Layer 7 of a small transformer language model trained on English Wikipedia (14 layers, counted from 0, width 128). Numbers have three digits each and are written without spaces.
A neuron adds its activation times its output weights to the MLP's output. To switch it off is to set its activation to zero at one token and run the rest of the model.

Output weights of the MLP neurons that the questions are about. A number n stands for (n - 500) times 0.0016.
n25: 481686479166619472486748625510495647396377433453734637442362715439167391491429331276587398608288791357372781011500722500519396591414509396683729402386197327566372585222405273686613695390276576290617587761454438774440690564607399418563334517405361668500659597464427291383715602609486425701648454606626304530419670218876770630531685552410367318421394469419483491519702527509549533642586
n30: 485584507406593313454368522581470551554460473496286519484567373527377500821326719729519702295415523610419598401471682545356456325453550335456588645426403496690155635585255413242428659367335364608392432455466586394534426572511831654409461452549548504783583475551441485687536482378622377427404572382557593399426440605553489299533421348415620698151620383511290515376335620320496523464404
n40: 606404344556492603693623500234622487447384572443448354336569496447249743483326080807353359588675434710539552500404581556657559590653553431457513500778718699773694471543303355383727500491446863440509418509520783369270687615377470395527455625636626438471542227424526380711491517467649270596250611791614710705696409565569619404269547561531569364526688534525395653268554384276483678742466
n86: 463574459347454464685343332452618461679583269402395434786523560679256692524313500418415560439515421555627589534399362722614632528652596231441562512540579107679282276684571376458695396322450520480332542383522525255447513401512747572581391544246567630384410426591384572512633586604565512353458659402904500752353460535500552353320600466683488443422547304663583460429353311152662729551592
n88: 469790593621259500597570340575579403531664274452804540583406427397536669466061464385609463425320504449442387596400543735710354707305321500472659227612411632492279563719468565491630367323554373595657558283556622772308639430677361717729370409392521462355525587382423470598500820289610447431657162701341599476517500453471611465282596570630196235614595399751391483545666539602691809571594
n107: 717215597474459327602537319495491647264360270478543576381467353871513589466500456297699353700463802745718561335187729556338567388640121412634738487539638645614426403638432508450370470541512653608486323500667505233531496509302535717737545437274530654550642666361547607432200475331540553532533595856562397254692374383606487667292405402424535526338933664674577491370504513453513527379384
n114: 784320826688610495826535419206511673635528337383547193567658255171596443613219489681547500562668924418373432373424731694278366563434516252320303464516559560524699556692353539314438469615360100469478435076428353548658430489463511070759853500733444761500257530633593484428550287110542064573550323412628365315557385336381464431582635475500070772256742872176632428565615594562505581404345
n121: 504559732379545457424351564175642492452315443250167709471500784528532458558770392556633471706518536523472476653349655324255436516304291445564337542251500631390582458605366453512315492471399600481629608270518484354606565584480433465673382628581435548470526263511353237619333644496373524697519457595544356518392429584611369567343658522262324528627430584074646500630422512420511654651372
n133: 607279577417400661451587475486667411756397672504722460634672344653816486710080491549439546739603344538543421422244543845421587431568419411366203466625464614598295538452396573600439552240675679782467662557632332592360261551363780975505306623429542717450353492547470729645565297492760665435653687619620370569504622185562616601393476537581382354381623364504492573514550643436704262597371
n167: 558512421345508663322639299751488488701636424583374467599508618462667460468224654599512289443611408504445668676700581537558378520534504211544591472310454440419451595787635546373268653739379396399400527634466386335451104273715721594449378522195615491539531625746472431380444460411541471329515783517475346519404451386542496541909504411500524831731390298460701689462500569588500773433544
n169: 320313568727676449526561550394513396491749500561633368663701376403452551786597531766230437647359285596296461450075576333656703722442544344717465438253610410593616283802402440402477436356430680696518602432256651790569558775587556549423553714737350481324479393671644704521655604520600412679459492568413623600690530606686424405447516285553500496526807479496456356708512628420425513430665
n185: 296449651541244355375513588642564368495637604537663514519470288276755112424209593514709481315509282518407883400539350495596702337273929451430435649428383590266378390531396538410685558538812447450437366654363618408518528184422523506548603582225478284630448456571634491580529465405670612593056483409509478487138582554620429647551458749682591463454854593500690496411561676340527313671137
n255: 766386587720371410386705617675559343431384598495487611538441348662371495707612385340406339196259371723488825401448515545572561536533652158463495626251764312666347483544467412266476260622517561621103602585632841486378514442203662592197588443500391331461400509421238642671395430500586196588295898396491460604389280505593659541224393496463630468373747365619429451328607589575320593652389
n278: 642486351759637572555661431408432470597510300287518780916450625827459708606521413523433547428681527400416221618487416733613455380332684745297395526309449570439487696717203492481596504163393176562433457469590454455621764490455729334250454545258422723372673384539394451338600526781097445550423766458432607542315182703289553342390471462403442505337695565597704429329415545351417440405434
n281: 230447731586605332583586858578534412451598490534572431657473414327524438462335647344304312377825407593500394828518247375698269872610328834674612444281599525088739588714495715714485694470491505576668591361553610597828658592505606457419634552303794946706528238365344491598791305509447431545646360798427452598524567577663594335735671505643610524466488603712607769545578600467294347454386
n376: 456430696509484332254639625477474743637389558614599584564573324274557491479126337412474491583305698316508651400421623384274555646729513500309509412449633644574306605543500291437773415387430757410445807689270469222734451804320703467491344496117374567545546483496491372669734375557478588572525512432610363708513780505707623609697350838540526592408390680462709615357484406660433544616538

Each question names a token from some text and the token that comes next. It shows the activations a of the neurons there, in the order above. A number n stands for (n - 500) times 0.015.

Then comes g, the gradient of the next token's log-probability with respect to the MLP's output, scaled to length 1. A neuron's effect is roughly proportional to its activation times (output weights . g). A number n stands for (n - 500) times 0.00072.

", as", then " in"
a: 500632500499498489523500497500496725500489500489
g: 553293593569312640348555425366406566441484556733433560384529458454357594429366385735649545644565362421426646344565375576682439421341490560681504206524343511469560330385354290410405479579407389509602418344479689356513541598384469579643519563510605552327677599647544564356578714491381488673436338703593563714319413511754533715315533242501356522569651316481504645449430744504530599640279
Which neuron, switched off, lowers the next token's probability most? n185

"é", then " Island"
a: 489494659620500493493499500490500500496500499500
g: 410580405454381430603626664544662516599500538428611394443441551365488539514324466376598607573525600484484800595250590485498304487392688543340524488508818524385523550365551633392541382523736625706579511603581571390490281563517496433605319603446449415500717471613543487519615392677325607426538769470640361549439512751547457355291596333502441394377683343741672549618489602371897680440317
Which two neurons, each switched off alone, lower its probability most, in order? n86, n40

" by", then " second"
a: 500608500500609492493498542490522507500489500497
g: 512494430379547260530813370523543409292615322677402390478521640463614628430460464562503422552773451520633462522567521414377692508301503439676342781651365551358302529484466532607334671506397555766432411671549613294558256562334537638492465472498511803495318664553499375600467518472633587619515672795370459393381444780401562275612569534610543518481611561559491557619468538280653528647519
Which two neurons, each switched off alone, lower its probability most, in order? n30, n133

"ings", then " by"
a: 492492634499525490497500554509493500506579500498
g: 560462421518175518831440534413360454480442627352567385586571561535397682491424574520545362405349437446214443362343570396530302484830332417609369468693644638393610403435314534559428474550538513513671427525525384349470427877521415572541431670706544620498502545665696434523518502385356626660331406546612532452463596543618474678608496713723523342723507596480616558368300376362615600321584
Which neuron, switched off, raises the next token's probability most? n278

" general", then " elect"
a: 494500494500499756500500500500494499614499500500
g: 633425693652848426503559470507520655347513633553471630285709705311481584462520519426326664399567626768392383402510490613475312709432357591478496602663368584562626577517435532222678540500324629576619546651702631420667623435650491689362572510427560755432359421673459555396302547316481528445780320400398431485532601600487465458597392464267296600560455489431358614499505647375674480551534
Which neuron, switched off, lowers the next token's probability most? n107

"ained", then " bel"
a: 499500494500490495492500500489630548499624497711
g: 502410335382565641499792469571628414490546421615529320424623281395229570649463430646575727558395467565493520501656381449462474602479464132598554558471471395680553220301426616450460662548386602608579404468317551380432464416561565606577473616702328439375424746443370564447603678773186523534637340610517566418377589596574448344474499535358555735549416586541301433423667605464702524273588
Which neuron, switched off, lowers the next token's probability most? n169

" from the", then " Arab"
a: 494538492500700489495496741500493500489499500500
g: 618511515564605685550511684524536366659571216565453672478424383291520253481593589621631644734653412566592375530487422681658285511703639610279544591392444578355668564390507480384325145525338329581698758560501446675585614627473656445412329612403446555463467497366488449455445516513455663531548622374511517782411531380446402392454594383451575448301408293466508518635568289407783578409536
Which neuron, switched off, lowers the next token's probability most? n133

")", then " since"
a: 500606500494591489489500500499498500500526500496
g: 598713320508555706516386391346503610756514510607639510480519349525412602607530559380655463549406266508554609409568728533592726684576495708445582344402472581549582418583582459502421431592593439631314451450550558230426388233706427579337707476623616502361658373644377649464379608605529516562625317368504702477384435362323492602301583430410822471450592615347415527481680603480568498122505
Which neuron, switched off, lowers the next token's probability most? n88

"t", then " reg"
a: 489685492742500536495502500493500497685491531500
g: 486404337310420501640615458487638454492500577496411285423290359545686756577429493434465558290609636524496461842341454408265615557380430308325486459594602524539677525586593360384573208483535461478425383328617643583031430480651651757457438371618672457462441403287524387428364437548294332675405439686414465586465615422443613401432543438389557582280579493476591351502401479492423439515596
Which two neurons, each switched off alone, lower its probability most, in order? n255, n86

"d", then "et"
a: 500500500500494493499497490500500583500497496500
g: 465388453575636723550320447529313573434473331402867509544381621431553537579554615605537522238589756616553431834501555489737621492619401706451571470601608417434391398569723530464640497431436588439522605355544442573397560470460622387294542500289438684615430516506428322436489691341690465310708388298528412341484523524251431617411563606470510067399502411342444505555468495608455657536407
Which neuron, switched off, raises the next token's probability most? n185

" ==", then "\n\n"
a: 500727498493496498499493489653489495523570498769
g: 687442599752484571504477630450648454496356411787403416557546458617604511680448460516302359785586393192435586540410645570536629563815415409509452419550432368611413430503428391442421476666451513723549595640673459420533454389456620351458485468509601382587607544650367654576434360394547455745566511579411428437391458720326540584646440783208510603570442398513654643627660580443663227245366
Which neuron, switched off, lowers the next token's probability most? n376

"ro", then " Sant"
a: 499496506533500500495490500489499500495500619500
g: 380503487682398712354623743599373572421484474355511379705477479358726424629511422472402613442655524614458593434523380504471568329479496955390315578677438485295831546451549654583470622665551528407478651535592682397641444635251565601628431456516636057570412382649524405609398533354353456490511434457283540483386536315516503552508431400364331691450495525399362525597461678447505552499482
Which neuron, switched off, lowers the next token's probability most? n281

"usiness", then " (n"
a: 726489551490489822500497500500500498502493500500
g: 473519419405498757553572559465763517465844785685315413369565347404251545508602615544551608432585574558642474332395458236523519431322571414492577373546469548623537542459720655472625698369478423443137357480243477605411543410306539413384586447419603586507548538437749556416568702504425567776469435321406594338407399518357552464470448439538447573479589147462568347497370480561490521292456
Which neuron, switched off, raises the next token's probability most? n107

".", then "\n"
a: 500493497500673521494498608493490493494489500790
g: 175483484366438523498558452586391393396618676526565598449310561576524501589581366711519461365658626561613333650778406555389576393333593415406366638531693627443429680638385450393452516376521670325659489631269490524641346506567510546437415464483413487345408452267532088636467527531479586507352366365551367471758599374661433642510328382559295611378486585617563346367376264547368656504693
Which neuron, switched off, lowers the next token's probability most? n376

" (", then "fl"
a: 500592500499499490493492500496496492500493496500
g: 484258466557537614376357493499645616322467675386489844427640702519492649215498569586341472394518675532294664526512615466412329617551450556649321787427409587524493539545549678431459509453394657454520421416418397436500379286450663390576817466289741444446629510503409352349525372345498586405742433476498477432459680876464413395453353219666552493506611501473362438447540419515574387542429
Which neuron, switched off, lowers the next token's probability most? n30

"ed to", then " life"
a: 500634499498491558498490715499536515498490500497
g: 442415533540532678481360423537390508417492699449240400693591514415518235620564481438390503603530749551510672518680418585318245365232394409405418753669465383282598566553473572369466475544407576566366449486658583681555515549532690418458370773478234518704442592193622463479557613592559627303493386764326468403419617354543547432490737601609531581585292434607434370572585462380542496682410
Which neuron, switched off, lowers the next token's probability most? n133

" to", then "day"
a: 500584500498489491556498490499547645489489500500
g: 417360438555510499246422560715578697670549359458542410460376403564450337419533464653658318558341569268611577651679558618526626312754651379459604296436712665550572262400310603565480415520607311569374414678312542443236481432699483283556375633550646391760391424578261569407262654585411569398450361584489503534490457423464639544543479624612295558404458545408328336361471442593437430385498
Which neuron, switched off, lowers the next token's probability most? n185

"c", then "rat"
a: 500502499624500500605502499500500505499489716499
g: 435654559657662374455415258575610485383448386543542693655618398400504337504564566524446564534861304404361479351511331598738280763399451648289478564240412605332376585663580662261487652581653475450556374475477415568260389339632494492547617385546555514366477414402425416638350481456481512549476509417520435575550612692489692431738397539435568461525563644468171263557462389521528240449545
Which neuron, switched off, lowers the next token's probability most? n281

"ater", then " M"
a: 593498533499503536793499500500500489702589524500
g: 612438549551593538582504386434533369411448276503311404444460476670227549450492461331578668577434559506559340637454386511606603351456649521563528429419746410306369416505386246604540522269545234386454366455383373649504454351555407367509607450473386572431290596688560477102678595460548393369353541669433480570677251480509598689311403406386631616648643458401502577584686297325218468434553
Which neuron, switched off, lowers the next token's probability most? n114

".", then " "
a: 500505496500633497495497638496493489496489500964
g: 453451658250548396649546426403605417336474394613560446791546489496395575358346492481514546809312520338670501542602544478479552508378553348505624278663672574555340165551485486532357581447356570453512411575308845448422381433311171619404550532538762723515450565580586446581521535392378449506435424722515616451545540276540485634267364377422457729453616450335366533573599528296585590538534
Which neuron, switched off, lowers the next token's probability most? n88

" of", then " par"
a: 497489498500564496492498493500492491489496500490
g: 513562456357492404452487218365512495510747537468615390666645371684605239711568366545604400534510562599450264488550447371528618439261370501656520449670438448526362199672281671614539521520488259501531477414599879328468455474497423494703448632593538457499599509342660636504591588366577365491406473600259289405462583415715402563357460419517460418797434602504598522693652573386320402436536
Which neuron, switched off, lowers the next token's probability most? n88

" to the", then " S"
a: 494699499491525490498489723500495496490493500500
g: 579456877511827507411282562592504351507313426252332438499604541415532491556417695544553485469546553418377518526395525499647304474534653206506674603258569409255310607530534336603450210531496364476706641544515559599385466634465429424499485400495443248414632482297572730635474442562508628566505434516645481571714537359507623595244503605388583689533621414353391435371373321537493496575303
Which neuron, switched off, lowers the next token's probability most? n30

"outhern", then " England"
a: 697497493494500652500490500493500495494497492500
g: 577476371543497441503497419434513376569518645584412666526502588481293428648462527736523628377380384531266502197262565338383287381513566443422519271504538480543481658758427702461592401497348564405439322505232590454565557499611218593380633316496407419635485552386564406534559381612694321433341431428612628284476546296588655513693544490424764667433508517808444500404598224436590585330449
Which neuron, switched off, lowers the next token's probability most? n25

"rik", then "ki"
a: 499610625694500496497498500490500497500499493500
g: 482389536560702321295573656496388371439366354405700484407429484544448549516481450327441651442251545479426414667526488550312476641503340662484391457703349296444729643623349496552554381540530612570739615700410699380481624452677411378574703545470472506665536454584596559567542333469681267384420311500568586336504600578326270530583750697391447467428451335468375356557491278471682332316759
Which neuron, switched off, raises the next token's probability most? n86

" German", then " L"
a: 641496491496501591500756500496500500500498500500
g: 560425538589581475608347351573424417518407574504632432713506634438565381403391541426749528472355540374415658726325520372642622357560623332611588470481358419310545633534557465422539434333555655540512557485354295430271550549476469556397420293769416385463531545381535548582851547592387224327646597628369440796845548488626437639589473727323762431616441525496486466398663408506430401371360
Which neuron, switched off, lowers the next token's probability most? n25

"ade", then " (born "
a: 499489510489500499499495499497490498561498515500
g: 503709589488733551573622450381459257503564633596642481607536392395587564600552437586514605300389545294599505420327533216450759458419522363329342270511459408494499590626497398470297426480574547394284599373485648553318645400463794532543398458631443484641381461470505487698510546364631448546710674491490398485454259429396626350535682585436570294194522228537436181595684582418553561410570
Which neuron, switched off, lowers the next token's probability most? n255

"ers", then "ec"
a: 528593500500563525500588500500494493500500489499
g: 233473404522436533615501656462441490377350366418535464459380483577669504536531591451491662601725517500561381482526584386527774506549426531515611559540683273338479516495628476474423722521356470523438475332526283474662555353438256466660487701455355414593513282540463564544524371571750897605626277322455361567451486725453218432672412568310274314400550456380388427595626419331576739596367
Which neuron, switched off, raises the next token's probability most? n30

" Sub", then "-L"
a: 667500489496500599492489500489500515499498500500
g: 554334360454681340789273638618675603342492502481406669431443229429578561357405769649516357489626527524424623685646768687482541465345643461470466534670573488466586671348441426380492574477658452468454509469524322453524593449350564344437405534519566358281520462526369480368610601744567630386841609590480598519478596295731450512446727610456452619349399409531437316459830634523430502564487
Which neuron, switched off, lowers the next token's probability most? n25

"lands", then "'"
a: 490667489492500542493494500523495499500623493500
g: 484680225447689409445436327596361527675511705269707614603431515378435733465549281281477453337447752555374441701459649518324677548553508685636468620405471540430488232555583590709622499262526603470401580579563661584405718385632587505294631538529578352389637346584360504320463409618486489444338380306574587493554620690449533517463673518631411420348462580563375689439499552441424278345609
Which neuron, switched off, lowers the next token's probability most? n278

"ud", then "io"
a: 499491500489500500489498500592500497491493496499
g: 481568573479537658524252308570415606634432644282440600705454553560583468287400486319588336440599500482474596669563391494573539437539469611501502491420609645614613556555514325542378640385295522608584483649538427568654508502434572396535625616251446456419301643573388374550458479342585553273744701126517622736542428521529259725554524580493556355759527700330337701412598534340671758495569
Which neuron, switched off, lowers the next token's probability most? n167

"ago", then ","
a: 499582516490500549500501500489496500498493491500
g: 369338548404502499390732649609461334390456486497346430568882387412468554621609788622527561375378317294709531413419604251505655283535499556610575205418535538667351656788401373604408428486406621466401690308635523576471600648340617590501485471552553675465353576563599617646424503425578507615469585304448523370514467324573707478568502757479453538341524296712462533673440411430516416417417
Which neuron, switched off, lowers the next token's probability most? n30

"ar", then "ado"
a: 492491572489500504498498500500494500492496499500
g: 638552513499513742565553573440444671439452660402768534324509517351766505414559642390749582494594682374457478453407505690591399532423517395551342753664360485489471612503499545503369533430718682456499617508497549533596348533519385514250410621400517593570753594524388581535378716266526446380398717541338392399367495314669469584391587473649341670561526675326781794532280412580424560720479
Which neuron, switched off, raises the next token's probability most? n40

"-", then " Con"
a: 499500500500629500489500500500498489505500500489
g: 671260442699522445348378535560295539636267254473665321552264434484606619789449509650472618556521297569408333495287521626585558355474322383555550590611619274764470462509413469502607403591392574555430338547447419401676482558609480577463580652405298527521369526598477523290560303481368301415550522397232364479536584463522581680439658394557494390654360699346711411394395543692504413458269
Which neuron, switched off, raises the next token's probability most? n88

"Personal", then " details"
a: 499500499498668493495494500500490500500490519500
g: 436560657509346598375310465498619360606507497512509404488633665565380560612634502600189485655326566638354617608424317688333715318529471446730493834541609501390698481512472470575609574434629340536451570695503610435678440491660760506552414409442514641362551591501559498346467427521309255304582448562602618489662676266623460596270529283598427622387415420500515591446563397655640664244390
Which neuron, switched off, raises the next token's probability most? n88

"ising", then " their"
a: 598500492498524549492497500493533500489499500574
g: 490494400394480579389539470431384547521650737517388649386578659457504343385537395610534472446564449450529668541322557668365403545397548956562471698614471704550663542421465308426573595530555394510352653519373502474520606424549197553481299588416424570448293568740456399349306404412621478308540394452566648581562339764303362341487643410648693318464411517550627450483733373519228466309374
Which neuron, switched off, raises the next token's probability most? n25

"es", then " a"
a: 493513500494500489495500498489597492492500499665
g: 620518520581027503577261347339425351411624746423488617446691639612671497603487603695577634589448503604687423536561710282454449714511477607340340416479577655299391540477573360773424558399417265448428548523613330541709246376389349550571426544593691535604569462634671588325648400330572652507397499431688543389433458524532488655505454434680398601463513524553663484512346462531537465334520
Which neuron, switched off, raises the next token's probability most? n169

"y", then " bre"
a: 500489492489498493500503490549489498634500491502
g: 578418532573347279525369313386512462414452807514274449594432572623369421496517335547538445607581543576371508555575573311457325376412386765551325595688638280377333257474569428518561470556526531401561639519406349568681353461543328462571487506329341499591539602358346427348666574550612440579890600524765507590402414553547489211633531608440515472505263679437564589209540408458734614538454
Which neuron, switched off, raises the next token's probability most? n255

" Pol", then "it"
a: 495494500500491555500496500500492494500498500500
g: 524400295473477494863629340535536519526537448485388419457502515604406444246554586510407490364452602302517421470685460466490563629622354765581535660462535431388307539569574300608541616506432376489382384583400551482697476194513437580402389274487476238269282349579421444669473526202227486399362417453511176463400616631430337426405545555378389694623488430373354387643421483352450328485618
Which neuron, switched off, raises the next token's probability most? n107

" w", then "or"
a: 500492500500499493500618499496500500499497500499
g: 583477273397694468330414633494415493628517307386470527549685233431504653528348302570491541308566591308345378538482585458576500575546613559429782584522686506685410538464480692702514514454486555286587472355449405585580455543515647677355339429440555530426474336697716555417516687677346514396360293569443503582581441354410505630409247350417206613507675379674186654467590562678512664561596
Which neuron, switched off, raises the next token's probability most? n121

"se", then "ign"
a: 493489505489494492498490499494489524642497489500
g: 462203630438518602533486462432419361399588651274584426398555395457439462471472497592609875335635636538392249637354517445282322453403315443510587825421635683534646373578533393525449533584376443654338781404355395475436477343485548469508384529436402403489424651498441483293550547451710746441484322356330587660639541607624472565472574664373377509397501434155516489554664665391653569391497
Which neuron, switched off, raises the next token's probability most? n255